Layer 11 of a small transformer language model trained on English Wikipedia (15 layers, counted from 0, width 128).
A neuron's activation on a vector x is SiLU(gate . x) times (in . x), where the dot is the dot product.

Input weights of the MLP neurons that the questions are about. A number n stands for n times 0.0039.
n21 gate: -15 -18 -5 -4 -8 6 27 8 -21 28 30 12 14 -21 28 20 -8 -10 1 -5 -20 10 -15 -17 -9 1 5 31 -5 12 -15 2 -12 -30 27 22 18 -18 20 -1 8 -27 16 16 -3 19 7 3 -11 -40 -18 5 40 -15 8 -3 13 23 -8 22 44 -76 18 4 13 4 21 34 16 -34 20 12 25 -22 -15 -6 19 28 1 -5 44 -26 28 -26 36 12 1 -5 -16 10 -36 -29 -21 30 -19 -2 47 26 9 -13 -53 -33 -41 -4 3 21 -1 1 -5 14 16 19 -54 2 14 12 -33 19 22 1 4 45 0 -21 11 37 -28 18
n54 gate: 35 30 -44 15 -13 33 10 28 27 -14 20 13 -7 -12 28 -5 11 37 45 12 -13 1 -2 4 22 -1 -95 -36 -47 -7 68 8 -6 61 -15 6 -11 36 36 4 -7 4 30 15 -21 17 -6 -53 23 11 -11 -3 6 -13 -12 -34 -14 20 -40 -1 7 -7 13 1 2 13 1 -4 21 0 9 -16 -40 -20 -30 26 21 -1 39 0 15 43 14 43 -25 -16 9 0 12 45 -1 30 13 3 -45 -29 -52 -1 11 -8 -7 -30 -23 24 -15 -10 -31 -16 -13 -29 3 -28 10 -18 -11 7 3 11 13 -12 -15 -30 16 28 31 -14 -16 -16
n92 gate: 12 -19 45 37 -18 -4 -6 11 6 13 1 -21 14 25 7 -30 -9 6 15 8 -29 -18 -19 -4 -11 11 -9 1 -8 8 -9 13 -29 -25 0 1 -19 -3 5 23 -25 -6 9 23 19 8 51 28 -54 -33 -25 21 -42 -4 71 6 3 -18 28 34 30 17 -24 -20 13 14 -10 18 24 -25 -14 3 19 34 -3 -5 25 -39 -7 -33 -18 18 1 10 15 17 -20 -4 40 24 -12 14 26 12 -13 -22 45 27 -28 53 0 -25 2 10 11 28 1 -18 19 -9 10 -4 -8 -2 23 -17 -18 -17 -26 -5 21 19 1 15 -37 -5 -16 1
n114 gate: 11 18 20 22 18 16 -17 -32 -29 22 1 38 17 29 3 -3 -34 -16 -31 33 -10 2 -21 -21 35 -7 -30 28 3 8 18 -2 -2 1 -14 -7 29 3 19 -7 -20 37 6 13 -8 30 5 -43 16 32 -12 -12 13 26 -24 18 -6 -1 17 3 -19 34 27 11 33 -8 -20 28 -27 18 7 8 -5 -20 -14 44 -5 -34 68 44 -3 35 30 2 -17 -34 -12 -7 -5 34 27 33 9 -29 5 3 -38 -21 28 19 -36 -5 -12 -19 -8 37 24 4 13 -21 -16 -39 -27 6 -13 -18 -9 0 2 -7 9 -9 37 36 10 -23 -7 -10
n162 gate: -5 11 26 -1 5 -5 -27 16 -5 1 -10 -10 -45 -25 5 8 -34 27 17 3 13 13 -23 35 19 2 7 -1 22 8 1 16 -13 -21 -6 10 7 1 15 3 10 26 -5 -10 26 14 -1 -19 -10 47 0 23 -32 -9 -33 14 12 -3 10 60 7 -5 5 -1 36 24 -37 20 5 -6 -13 15 -6 25 -37 3 36 18 1 27 14 24 -23 33 -6 35 -28 31 2 -11 24 -42 -18 17 47 34 -12 22 -25 28 32 6 7 26 -30 -51 -18 37 43 -35 -19 27 -22 -41 4 -19 6 0 -35 49 4 -2 -32 27 17 -11 1 -3
n181 gate: -5 -12 25 -15 44 -17 -55 0 20 -30 -5 -16 -29 56 6 -23 3 10 18 22 16 5 -28 -38 -28 -12 2 -9 -14 2 -6 -30 4 16 53 -5 -8 16 19 13 19 -36 -18 -11 -19 15 -5 -28 -13 -67 6 57 25 -44 -15 -37 -5 -5 18 -6 10 -5 21 -11 -30 0 -11 -15 31 41 41 -22 -35 -13 11 0 -16 -2 -9 -4 16 34 -12 26 11 12 -35 50 0 -6 10 -55 10 31 -22 -2 -6 20 -72 -25 -43 19 29 7 -6 60 13 38 -33 -23 -14 26 10 -33 -32 4 -37 -24 -39 -11 -6 16 41 27 23 -29 -11 9
n190 gate: 2 -6 -17 -55 7 29 -5 6 30 9 -63 -75 -6 -28 -27 6 44 1 -23 -10 3 -23 4 -36 -8 -26 10 -12 -11 -10 16 31 -40 20 -33 -1 -5 0 15 0 5 15 1 29 7 -19 1 -43 -7 -24 37 -22 -13 -37 5 5 18 26 14 -16 52 10 21 30 -18 19 -40 -12 2 -3 12 1 7 11 21 -1 -53 55 13 16 14 52 -33 -5 3 -3 -41 2 -40 -6 -8 -2 -53 -18 15 2 -16 20 25 -37 -13 -15 -5 12 7 37 -1 -5 -34 9 6 13 -9 -3 -1 22 -16 25 -12 53 -3 -9 33 -31 -39 5 -50 12
n192 gate: 5 -17 1 12 28 39 -17 -2 55 -3 -12 2 -13 -23 -20 -7 51 16 5 -27 -20 -29 -14 -20 6 -20 0 -44 -17 -33 3 -3 -15 -9 -44 14 -22 5 13 -24 36 12 37 -18 7 7 3 -12 -18 39 10 44 -12 39 -28 33 11 5 26 -16 1 -33 25 -4 -35 37 12 6 -13 -15 -18 8 13 35 11 14 2 -34 -16 38 -20 -1 19 13 -2 -29 13 -26 7 7 -23 15 -5 -5 -3 31 -20 12 20 7 8 0 -12 46 -33 -26 6 20 0 30 21 16 -29 -22 23 -18 11 35 7 -7 38 -9 -11 -42 17 14 25 -14
n228 gate: 31 2 -6 6 -34 -43 27 10 -46 10 -1 -10 -8 -22 -1 4 -19 16 22 -6 30 -22 -7 22 -5 -33 -30 12 -17 -36 -18 -43 9 1 0 -6 -22 35 8 19 14 15 19 12 13 2 43 32 -32 -40 -26 -31 14 -17 -13 -21 -7 -4 4 -17 41 46 14 -19 9 7 -20 -19 13 -21 -11 -19 -14 -22 33 7 2 9 -22 12 23 -9 17 -4 10 -12 18 12 -49 6 18 -10 -28 -13 -15 -5 -38 1 36 -15 28 -36 19 1 7 9 25 -44 -18 -19 -10 14 4 7 -35 11 28 3 6 -2 7 10 -36 -7 4 -24 6 -2
n314 gate: -17 -21 -7 -6 36 4 13 54 21 28 -30 54 -8 -14 17 25 -28 -18 24 38 -4 5 18 27 28 -45 42 -43 26 -13 -10 -18 -27 11 -12 -27 -2 -16 -14 29 8 10 -21 -21 -1 -4 50 12 -13 7 28 -3 48 -3 22 24 14 13 -9 19 -17 5 7 3 -32 -20 -33 -20 13 -30 -34 10 -34 -29 17 -11 35 22 -1 32 -32 41 11 22 -8 28 24 -26 5 -15 -45 -3 31 -4 -27 -3 15 2 -29 3 -38 12 -1 -16 -18 32 18 45 -14 -3 -6 -29 32 -18 15 8 21 -15 -1 1 -11 26 -5 -1 11 -3 19 -10
n318 gate: -59 30 22 -3 2 -21 14 -1 40 10 11 5 -3 14 -19 7 23 -13 8 -3 12 22 25 -32 -19 31 -39 3 2 -8 40 16 13 -7 -15 -21 -19 21 15 -3 -9 10 -1 0 -6 -2 -1 -10 -1 53 -27 36 18 0 -17 -3 34 1 -9 17 10 -43 -24 -6 13 32 -20 8 -28 31 -33 -26 33 -1 -11 11 -3 -22 18 6 -24 3 -34 -13 -18 26 24 -29 -53 13 -5 36 -39 -5 18 -10 35 3 18 -31 30 -35 -12 9 10 6 -12 -18 28 50 8 -30 -8 8 -37 -5 -11 -15 2 -26 -7 -47 17 -50 9 -12 24 -18
n21 in: -7 22 1 -55 7 -20 4 -23 -11 82 -18 15 -26 4 3 18 29 15 -13 -23 -28 2 -28 37 27 19 -10 -19 -19 -9 -2 14 8 -49 31 -9 -20 -12 -9 1 3 -15 11 31 -27 -45 -31 -4 9 -32 -16 -3 -5 18 22 0 -10 29 -32 -52 -17 -43 1 -25 -26 1 -3 17 1 11 10 6 35 -31 0 -52 3 0 16 1 2 -46 24 -7 -30 -18 -1 -3 10 -2 -1 -28 -17 25 -20 -18 32 -10 -35 -18 24 -17 39 -4 -34 28 23 -4 22 32 -60 -4 -10 1 3 -13 6 -27 -32 -14 -2 24 -4 12 -9 -11 -18 58
n54 in: 24 -1 -1 -36 -3 16 -41 -37 44 28 -17 -34 -8 0 -11 -34 44 15 -13 0 20 -35 4 14 7 36 -44 -4 -41 46 -11 25 16 20 7 17 -16 6 10 -18 21 2 -6 6 -3 -14 -47 25 -11 33 1 -2 -2 -5 -2 51 11 -24 5 -21 0 8 -28 -4 -25 -19 -44 55 -22 -23 9 -9 2 -28 37 4 8 0 -22 15 41 28 16 22 -11 -5 -7 13 38 25 -5 -30 -24 -2 14 16 26 49 -35 -18 -20 19 -19 25 23 -15 -19 -20 -6 12 -28 -4 27 -5 17 4 -8 24 18 32 -3 -33 21 -29 38 -13 -11 17
n92 in: -18 -13 -5 -17 51 -8 -11 -14 37 -26 35 6 29 23 -4 30 52 -8 12 -18 -25 -50 2 3 19 -12 -40 17 19 32 -19 27 -3 5 23 -23 -6 -19 -22 -8 -17 -15 -35 1 -21 -15 20 -8 25 27 27 7 11 11 -24 42 -19 20 -18 -28 14 -8 13 -7 -14 17 -29 26 9 -26 -11 -20 9 -17 -19 -1 14 -2 14 -30 14 -4 -11 1 -4 -7 15 8 1 5 28 -2 -9 -26 41 0 -19 -6 -14 -8 14 12 15 -15 21 48 10 -7 25 19 21 18 1 -36 17 -5 38 17 15 14 -3 -30 -27 32 23 26 -22 16
n114 in: 19 9 19 35 0 -20 6 -20 0 -14 -14 -38 -6 35 4 -43 23 46 12 19 11 -8 27 -9 -11 -7 32 10 35 -13 -9 -33 -48 -4 -2 -6 -20 -28 7 -12 -6 9 -68 -17 23 41 6 0 51 17 9 -7 11 30 -43 -52 2 10 18 -25 -7 -12 -11 13 3 -13 6 18 9 1 30 -16 -43 10 -2 32 -9 4 17 -12 0 19 -7 3 21 27 11 -12 -5 -26 -23 19 28 -31 1 15 18 -11 20 18 -1 -3 -39 -24 -16 -30 -7 -1 17 -1 27 -52 -20 -20 8 -28 7 -24 36 16 -9 21 -24 29 -12 6 -20 22
n162 in: 8 5 -6 22 9 14 -21 -41 -2 -12 20 -4 26 25 -19 11 31 5 -12 3 -36 -33 12 2 21 -5 18 7 -7 -30 -42 -9 0 9 9 -12 35 23 5 -34 17 -29 -49 24 7 -31 17 16 32 1 -10 9 26 -7 -6 9 -26 -21 27 47 1 16 10 4 -22 14 10 -1 -15 -36 -1 -13 -15 9 -21 2 10 -1 -23 42 16 5 -25 9 -32 14 -1 -11 -1 33 40 1 -17 -23 -28 -61 -5 26 -2 -7 -2 24 -34 -18 -3 -47 11 0 -13 15 -7 13 0 -57 25 13 22 21 32 0 0 40 21 5 -7 -8 -50 14
n181 in: 31 -6 0 -13 -21 -10 52 -26 -13 -7 7 17 11 -37 50 -12 -7 9 -30 30 -27 -11 -4 32 28 -28 -25 -17 11 -23 -5 -14 -31 11 -30 -20 5 -2 -19 -21 -21 29 24 -5 -4 1 43 27 2 57 13 -71 -20 34 9 18 4 6 -12 -20 12 36 9 8 -10 39 15 25 6 -1 -3 -8 -21 6 1 13 -18 -38 -14 -23 -15 -26 -31 2 8 -9 7 -10 -5 29 15 7 13 -6 11 17 -1 -28 8 -7 -3 -25 -13 10 24 -6 0 -48 -10 6 -27 8 -5 15 15 24 16 33 -15 -42 -14 3 2 -13 -11 -32 32 6
n190 in: -17 -25 -1 -35 31 23 10 18 16 41 -10 -28 -14 -11 45 66 17 14 -6 -42 38 9 -16 -3 -7 19 30 -9 14 -22 -43 41 15 9 -1 9 -25 -15 -25 40 -31 19 -5 14 0 -19 -16 -29 -20 -57 21 1 -2 -20 24 -4 8 23 -20 -56 -15 11 17 -2 -26 14 -16 25 -16 2 39 21 14 -24 12 16 -46 23 8 36 -11 55 -5 -39 7 -41 -19 -2 30 -37 11 -4 -33 -11 2 13 1 -7 -37 -18 -13 1 14 -16 31 7 20 43 -7 -23 -5 -48 29 -5 10 -52 -27 -9 40 37 42 -22 6 -35 -5 -13 -27 -1
n192 in: 22 -10 -22 -15 -34 -8 -3 -4 17 8 -23 -51 22 10 -17 19 61 19 8 14 1 3 45 -8 -27 -23 29 -33 16 15 -2 -7 2 7 10 -5 -18 -6 -4 -11 3 -22 13 -18 -5 6 38 -31 -2 13 7 56 -52 43 -49 18 18 -30 -35 -19 -40 17 -1 -21 -18 63 21 -19 -5 -4 25 34 -31 -18 44 -8 -34 13 -26 -18 4 -15 -13 6 -23 -44 73 16 -8 -31 -7 -17 -18 3 12 7 -1 4 -24 30 -14 -12 -11 -5 -12 -38 7 -29 -5 7 -17 -33 -31 -7 6 17 -4 17 -11 17 37 21 11 53 -3 32 -1 6
n228 in: -16 32 21 24 6 9 21 20 26 17 -4 -3 1 1 -27 -30 -2 -7 -18 0 -12 -16 9 -28 -26 22 34 -11 19 -12 27 -10 39 20 5 16 -4 13 22 -14 12 18 -4 28 -37 -27 35 5 -4 -12 -8 6 24 -10 1 -14 46 25 -1 -6 2 -47 16 -44 -18 -2 -38 12 19 -3 -12 -22 -13 -14 -4 -6 10 12 -10 19 -20 39 -15 -2 17 17 -4 -29 44 6 -2 -8 -17 -31 11 33 1 16 4 -20 14 15 0 -28 -8 -6 -17 -12 -2 -2 7 -32 -19 5 30 5 -35 -22 5 11 -46 -30 -13 17 -35 27 9 -6
n314 in: 31 -27 -14 -46 7 12 18 23 9 14 -10 3 34 1 3 28 -1 14 -20 -1 -7 14 1 36 41 -7 4 -2 -25 21 -9 10 -23 20 18 13 38 23 -13 8 29 3 -9 -8 23 1 0 -33 9 58 0 -18 -11 36 -30 -8 -20 1 -17 -42 -24 25 -4 -7 -2 -9 13 -5 29 -4 34 26 -25 64 29 4 8 8 -19 -28 -17 48 -3 -29 18 25 3 14 -20 -11 -14 8 3 -19 34 3 -17 -44 1 -29 -23 5 0 34 12 4 -35 -26 -8 6 -48 -5 48 -4 -10 -12 31 20 7 9 -5 9 -10 14 23 -10 -3 -6
n318 in: -12 9 -27 -29 -12 8 42 -13 12 5 11 9 30 -1 -36 0 53 -5 19 -7 18 32 21 -18 -5 -1 4 40 5 -7 -25 -3 -1 -43 -39 -19 71 -15 10 -26 -7 14 -7 11 12 3 10 1 -20 26 -3 18 -24 29 -13 -13 -3 16 -35 27 -30 -24 -14 19 14 26 15 1 -1 -9 1 -14 4 13 25 32 -7 24 30 34 -44 30 37 -17 18 20 -8 -3 -26 9 -1 -22 -14 37 -16 17 -19 -8 40 12 -12 1 39 8 -14 25 1 1 -40 -1 -11 -19 11 5 23 19 15 -3 4 42 12 33 -33 -29 5 -14 -28 -3

Each question shows a token from some text and the vector x that enters the MLP there. A number n stands for n times 0.065.

"\n": -17 -1 -35 2 26 -39 -21 2 2 16 -6 -17 9 13 6 -10 14 -2 6 8 0 16 1 -19 -12 12 -16 -10 -21 24 3 9 1 9 5 -10 4 4 -6 6 1 13 -11 1 -8 5 8 20 19 9 9 -18 9 8 -23 -8 -31 16 -6 -15 -40 15 8 -7 -7 -12 0 7 6 -4 17 -18 3 2 -2 14 -5 14 -8 16 -13 -14 18 5 2 -19 15 -23 19 3 11 0 12 -24 0 1 8 -16 -19 4 -11 10 23 -29 13 12 7 -5 -2 14 -1 -16 24 14 19 0 -5 7 -2 9 8 -13 12 -20 13 24 -11 -18
Which neuron fires most, and how strongly? n114, at about 0.52

"au": 25 18 33 -5 2 -23 24 2 6 -11 -11 -8 26 6 8 -12 -16 -4 2 13 -31 6 -13 32 -2 5 -14 0 12 -4 0 11 0 5 -7 4 -16 3 -6 -3 -13 8 20 -8 -12 23 25 -3 -4 6 26 -63 -14 0 -10 -9 11 -17 -24 -8 -4 4 -20 -23 -12 -20 3 0 3 -7 -9 -8 -4 7 -2 9 16 -2 -4 -2 -11 -14 9 -29 -1 2 14 0 -3 32 24 -6 -6 -6 -11 12 11 -19 22 3 -2 9 11 2 16 -14 7 -31 -7 -18 4 -21 -4 15 6 4 -15 26 22 12 -9 -12 -12 10 2 11 -3 -4
Which of these neurons fires most? n228

" |": 10 14 -16 15 68 -37 -16 -1 6 -6 3 -9 8 29 -18 -23 11 9 19 -7 -24 13 8 13 -27 22 6 7 -2 -17 -15 12 4 -4 14 -7 -7 7 7 -4 -1 -5 -6 -11 -3 -6 -4 3 2 10 9 -16 16 3 -12 -12 -10 18 -1 4 -15 2 14 -19 11 1 -12 4 10 15 4 7 -11 2 4 -6 -10 3 0 5 22 8 -11 1 -6 -37 15 -5 44 7 15 35 3 -5 1 0 -1 4 -11 5 -8 21 -4 4 -19 -8 11 2 -1 -13 0 -12 -4 -17 15 22 -11 0 5 22 -2 1 8 8 -3 3 -15 -20
Which neuron fires most, and how strongly? n114, at about 1.2

"us": -8 21 -2 -14 -11 -40 45 13 -3 -5 2 -27 -9 -12 4 -12 -15 9 -5 27 -23 -8 -11 14 0 -11 -14 -8 -7 0 11 5 -12 -10 -1 -28 7 10 17 -2 2 -25 26 -20 -7 20 4 17 1 8 8 -49 -28 -9 14 0 15 6 3 -1 -10 3 11 -10 -8 6 -7 5 -25 -6 3 -16 -5 8 -1 11 5 -9 -12 17 -47 -12 -2 -18 13 -3 15 -5 2 7 -12 1 -4 -32 -6 2 8 -10 -5 6 -3 -10 6 14 0 -8 15 4 22 -9 -4 -8 -2 12 1 9 -22 -4 4 10 -10 -1 -42 -10 -1 -16 -8 -26
Which neuron fires most, and how strongly? n228, at about 1

" ": 4 8 6 13 51 -3 -21 -6 5 -20 -2 2 12 16 6 -10 3 16 26 2 6 14 -1 -21 3 22 -1 -2 8 -3 1 3 11 4 -4 0 -10 0 5 -11 26 3 -6 10 20 -13 -23 15 5 14 28 -4 7 2 -13 -23 -5 -56 7 -4 -18 0 11 -1 -19 -2 -14 -3 9 -7 7 20 -26 -18 -1 -10 -3 16 -2 12 -2 9 -2 -12 -11 -29 24 -16 17 -1 0 7 -18 0 -3 -22 13 -7 -10 -6 4 0 -5 -4 -20 17 10 3 18 -27 1 -6 4 -1 16 37 -6 15 14 10 -2 -4 -4 15 9 -1 3 -13
Which of these neurons fires most? n54

"3": 6 5 7 -12 41 -14 -23 0 19 32 -19 -4 0 16 8 -19 1 -2 16 6 -1 -11 0 -1 16 -3 19 -11 -10 15 -14 -3 -12 -3 -10 1 -18 24 18 -11 26 -1 -8 -3 2 -14 -9 0 14 11 2 -19 6 -13 -31 -23 4 -14 22 29 -19 -11 8 8 -3 2 13 -1 -2 11 -18 8 -13 -17 40 -10 -10 -4 -8 -19 4 -26 -23 5 -8 -18 23 -10 21 21 38 12 2 16 21 13 4 -25 -11 9 7 3 0 -9 -7 -4 29 23 -6 -5 -1 -20 -2 -24 -22 -6 10 4 -17 13 -14 1 -7 24 18 10 10 -16
Which of these neurons fires most? n192

"lé": -2 15 8 12 -15 -28 1 -9 25 24 5 0 40 1 10 -13 -6 6 -22 9 3 2 -19 3 3 8 -8 -33 -6 -13 -16 -7 10 5 3 -18 -20 1 -13 -21 -12 11 12 -25 -18 4 3 4 -12 27 -15 -16 36 -9 11 -18 16 2 -1 0 -14 -5 18 -20 -10 0 4 61 -16 -10 -8 -2 -6 18 21 11 16 15 -7 18 -13 -4 -5 -14 -7 -31 -28 -23 8 4 -4 -2 -14 7 18 -4 -19 13 1 4 0 1 -15 -28 -30 11 9 -7 -36 9 -13 11 -7 -8 12 1 -14 -9 14 8 0 -21 5 20 16 -11 -7 -6
Which of these neurons fires most? n54

" of": 0 7 10 -2 -21 -94 -21 19 2 -3 -5 -11 -12 10 0 17 -4 4 17 0 -13 5 6 -3 -2 -6 2 -5 17 5 -4 1 2 1 22 3 8 -8 -5 -4 4 2 2 8 1 2 -2 0 0 -19 -6 9 2 8 4 5 -11 -1 -9 -11 -27 1 13 6 12 15 6 18 6 -3 7 -1 -4 0 4 6 -3 1 8 -5 -6 -3 -4 2 -6 2 13 0 32 -2 12 -7 -25 1 -3 -13 7 6 -8 9 3 29 4 -2 8 7 7 6 -4 2 -3 3 5 4 9 -2 3 -13 -4 -7 5 5 -4 1 -3 -11 -9 13
Which neuron fires most, and how strongly? n92, at about 0.35

"id": -5 10 17 6 -3 12 13 -31 1 16 -45 11 -11 4 -4 34 -22 11 -14 20 -18 20 -1 15 1 28 8 13 14 -3 31 6 -1 -28 3 -20 -8 7 22 21 -1 13 26 11 -20 16 8 -3 19 1 13 -34 -14 -14 9 9 21 14 -20 13 -4 5 11 24 6 19 1 31 10 21 0 -11 5 -2 16 13 -7 3 -5 -14 -20 -30 -22 -21 18 -13 -16 -12 -12 -3 16 0 8 16 2 18 20 -14 -3 5 17 -6 -11 12 16 20 18 -2 22 3 21 1 0 -11 15 -10 -22 -7 -12 -16 19 -1 -10 1 5 -23 35 -6
Which neuron fires most, and how strongly? n54, at about 0.5

" A": 5 23 -26 16 27 -41 -3 -7 -8 14 -12 -14 -7 23 14 -19 -2 25 -1 4 13 1 32 -26 19 2 -1 -7 -7 -23 -11 -18 -14 5 -19 -19 3 -4 8 -16 11 18 -1 19 0 0 -3 2 -15 26 16 -31 -10 -22 -15 -3 -7 -8 -4 -7 -11 -16 6 26 -2 12 12 5 13 26 17 28 -15 0 -1 -15 3 -10 -11 -10 -5 -2 7 0 -11 -22 11 -1 -24 28 41 -7 6 -4 -8 -3 -8 -15 -25 23 10 9 6 30 -11 16 7 16 -13 5 11 2 -5 -13 10 17 -17 11 -4 -1 -11 -1 1 22 10 5 10 9
Which three neurons fire most, strongest first? n181, n114, n192

" C": -2 -30 7 12 -15 -17 25 -3 -7 28 -12 27 -9 7 3 -8 -15 -6 8 -8 11 15 -3 0 13 -9 1 -13 -12 -2 -13 -17 0 -32 8 -11 2 -14 10 8 2 -5 -1 20 2 -13 -8 -2 -15 12 9 -53 -31 -10 -3 -1 16 0 -11 4 -5 11 25 16 8 -11 7 6 -16 23 5 -9 -25 -4 -24 -16 -5 -1 -24 -22 -19 -4 4 6 -18 -40 12 4 -3 -3 -2 17 5 6 -9 0 7 -8 -12 31 -14 -5 3 11 0 50 -12 -28 -24 11 -8 -5 -3 30 17 -5 16 21 14 -1 -18 -20 -5 2 -4 0 19 6
Which of these neurons fires most? n162

"1": 12 23 13 -2 49 -13 -41 10 26 2 -5 5 9 19 1 -9 14 -5 -10 -1 -22 -18 -6 -13 22 0 20 -7 16 -1 3 -8 -10 25 -5 -6 -11 14 1 -25 12 -31 -1 -5 -2 -7 -16 -4 -2 28 12 -10 0 -17 -20 -1 12 -26 -2 -3 -16 -7 10 19 6 18 18 -12 3 21 -3 -4 -13 -10 10 -8 -3 4 -8 -4 -2 -18 -24 -19 -8 -16 16 -5 28 11 37 3 -15 -1 6 -16 -3 -11 5 -1 16 -4 -14 -25 -2 33 8 33 -6 -17 3 -16 -10 -8 -24 7 4 20 7 6 -5 3 -7 18 8 -3 -8 6
Which neuron fires most, and how strongly? n192, at about 0.81

"lie": 19 5 -6 -6 -4 -26 36 -3 7 -11 4 6 13 -6 -2 7 -6 -12 5 34 -24 10 1 30 4 14 -22 2 16 5 -23 6 2 -5 -12 2 -9 20 -18 -3 -1 10 10 -9 -14 1 8 -8 1 19 -7 -74 -33 -5 2 -17 -3 1 -2 0 15 12 9 -20 -6 -5 4 16 -10 -9 6 -2 1 -6 -2 -5 24 6 -9 -15 -16 1 -3 -4 17 -8 15 14 -1 28 -4 7 2 -36 -13 17 -3 -12 -26 -7 0 4 8 -10 10 -1 0 -27 7 -3 0 4 10 15 -3 6 -12 28 -5 6 9 -2 8 9 -19 14 -28 -6
Which of these neurons fires most? n92

" Football": 11 -3 -11 44 -5 -60 10 -4 -1 2 -17 10 8 14 -10 3 -4 15 -17 13 5 7 -1 -19 -3 -10 -9 -29 26 -6 -2 -5 -5 6 2 -3 -7 5 0 1 1 20 10 13 -11 -13 -8 -6 -19 13 4 -17 -4 2 -6 12 -30 -8 -11 25 -10 8 -10 -20 -7 20 -1 1 12 -10 0 0 -13 -7 7 -29 6 -1 -21 -2 -12 -18 3 0 -3 -18 23 1 2 1 -4 38 9 -17 17 -13 15 -5 -6 -15 -21 -6 26 -16 -25 -6 -6 -10 23 -16 -8 0 -32 13 -4 2 22 9 -17 8 -2 -19 -14 3 -2 7 -23 30
Which of these neurons fires most? n190

"t": -2 0 19 -11 -7 -28 45 14 1 19 -14 -18 -3 -25 9 -1 3 -11 -2 -24 -31 2 -20 11 15 11 9 8 15 16 -16 1 -12 11 -9 8 6 -1 17 -6 19 10 9 -11 -8 5 11 -2 5 14 9 -28 -18 -2 -6 26 22 -12 -10 13 -15 -21 -31 -20 7 14 -14 -3 8 -9 -1 -8 0 -4 9 -5 3 -20 2 -13 -35 -28 -3 -9 11 -2 10 -28 6 16 4 42 14 27 -15 -5 12 -19 3 -2 -9 -6 9 -10 19 24 8 -14 -5 13 -18 20 36 13 -5 9 16 -1 1 -22 2 -29 -19 23 -3 -19 4 -3
Which three neurons fire most, strongest first? n314, n318, n162

" other": 29 3 2 19 9 -70 -31 1 -7 4 -16 -37 10 -4 -11 -13 1 1 -25 -6 10 -3 -7 -10 -7 -12 2 0 -14 -1 17 4 -1 -10 15 -7 1 23 -15 20 1 2 29 -6 -6 19 0 -20 -6 -31 11 0 -23 -27 0 19 -2 3 4 -4 -19 3 14 3 23 -6 0 0 4 -8 16 16 -2 -21 -5 4 11 -3 7 -13 7 -2 -10 2 -4 -7 19 -7 -7 16 -4 19 -13 -5 4 4 -13 -10 -9 -1 10 15 13 7 -5 5 19 -4 -2 -11 -5 -15 21 11 8 13 12 -21 -20 -22 -11 18 14 7 -10 4 13 -4
Which three neurons fire most, strongest first? n318, n162, n314

"lit": 15 4 12 -31 -19 -27 27 11 2 1 -4 -6 12 1 -2 -18 -10 -4 11 -6 -28 -6 -11 12 -15 -2 -13 -11 6 0 -17 3 11 -9 4 -13 24 25 -1 10 -2 19 3 -13 -16 -10 10 7 3 5 -2 -70 -14 -5 22 -5 9 0 3 4 0 -18 -7 -6 -14 15 9 -5 -3 -21 -27 4 8 -8 5 3 -13 -20 -4 -3 -12 5 -7 10 7 -20 20 14 -16 -6 -32 13 -4 -6 -17 19 -1 -7 7 1 8 -17 14 14 5 6 19 -29 10 9 -15 31 10 -8 28 -6 -15 29 -19 -5 6 0 -1 12 3 -8 -13 14
Which of these neurons fires most? n114

"ș": 14 3 -5 10 -10 -49 51 -14 7 14 -5 -5 1 6 -5 1 7 1 -13 -6 -4 -4 0 16 14 -18 -18 1 5 4 -3 -11 -21 6 -6 12 13 2 -7 -29 5 10 9 -1 -5 12 11 9 -3 -5 -8 -64 -6 20 -6 11 -1 -16 -6 -3 -19 7 -20 -9 -13 20 -17 7 -11 -22 4 9 -8 14 -12 -12 8 -2 1 12 13 -23 -24 -6 6 -20 5 -23 24 8 3 25 -2 -17 -6 6 6 -13 5 -1 -2 -10 15 -14 7 7 14 0 -3 -11 5 -1 -9 13 18 -7 5 5 -2 28 -6 11 8 -13 -20 -1 -7 -9
Which neuron fires most, and how strongly? n114, at about 0.48

"6": 1 18 13 5 35 13 -26 14 21 13 -17 8 -3 -4 -3 19 -5 11 10 3 -26 10 -22 1 16 8 25 11 26 5 -3 -11 6 17 -10 1 -22 23 -2 -6 5 0 -6 7 -13 -11 -7 6 -12 31 14 -7 -10 -27 -13 15 20 -17 9 -10 -10 -8 20 23 3 31 -1 2 10 -11 2 -8 -22 0 -2 -25 -16 -8 -26 7 -2 -18 -12 -9 -21 -4 3 -4 20 -5 14 1 -10 -12 -20 -13 -11 -16 -10 3 12 -3 -12 -29 -16 14 22 18 21 -12 10 -2 6 -3 -13 12 1 30 10 3 10 31 0 24 25 5 8 43
Which three neurons fire most, strongest first? n162, n192, n318

" hit": -1 -9 24 7 -1 -56 14 7 -10 10 8 -25 -10 17 -8 -6 15 -5 -20 -24 -4 2 18 6 -27 -20 14 -11 6 -8 -17 -3 6 -1 31 -5 -4 5 25 3 -10 6 -4 21 3 3 -3 27 14 3 6 10 3 -11 20 -18 5 -5 7 10 -13 7 11 -14 -31 -3 5 -5 12 -6 -12 -6 -30 8 -8 -10 -1 -2 -2 10 -4 -8 -4 2 -1 -8 8 18 -6 -31 -3 -35 3 11 -12 6 -10 -4 -11 15 7 27 42 -24 13 3 10 -1 -11 -14 1 31 -5 -6 0 34 2 18 -9 -4 1 -26 5 1 -2 0 -26 3
Which of these neurons fires most? n228

" P": -13 -7 9 1 -7 -12 26 -2 2 17 -4 -8 6 -12 15 -23 -5 -30 -2 -16 18 -4 -5 15 5 -25 19 5 -3 5 13 -23 6 -2 0 -11 4 -26 3 -5 13 8 4 15 -2 -13 -22 4 -14 8 7 -57 -11 -18 -14 18 5 -11 -17 0 -1 -10 26 10 8 -8 10 -17 11 17 6 -17 -15 -5 -10 -34 -11 17 1 -10 -18 7 -20 8 2 -13 -16 -8 -21 -2 -6 8 8 -3 -10 -8 -14 4 2 14 0 -16 -10 39 -8 36 5 -38 -3 -2 -6 8 5 26 37 6 8 18 -11 15 -9 -15 9 2 0 -9 21 5
Which of these neurons fires most? n162

":": -21 -5 -7 -6 32 -30 8 20 12 10 8 -15 -7 7 -11 -10 1 -6 1 7 -11 -2 -3 4 2 10 21 0 -21 -5 4 5 -5 -4 4 -2 -3 7 3 -29 -8 13 -11 5 -10 -3 -7 0 5 6 -10 -19 5 10 0 8 -33 5 5 1 -48 24 24 -12 -25 17 2 -21 -11 -2 -2 -14 -2 -17 -18 13 -15 16 -4 2 -12 5 -1 -5 37 -17 10 -6 20 -4 24 -22 11 -1 -2 -6 18 1 -23 -2 -11 30 19 18 1 -9 -8 -5 -6 -7 12 8 15 21 1 1 -11 5 -4 23 -25 7 5 11 7 -1 -4 -2
Which neuron fires most, and how strongly? n314, at about 0.32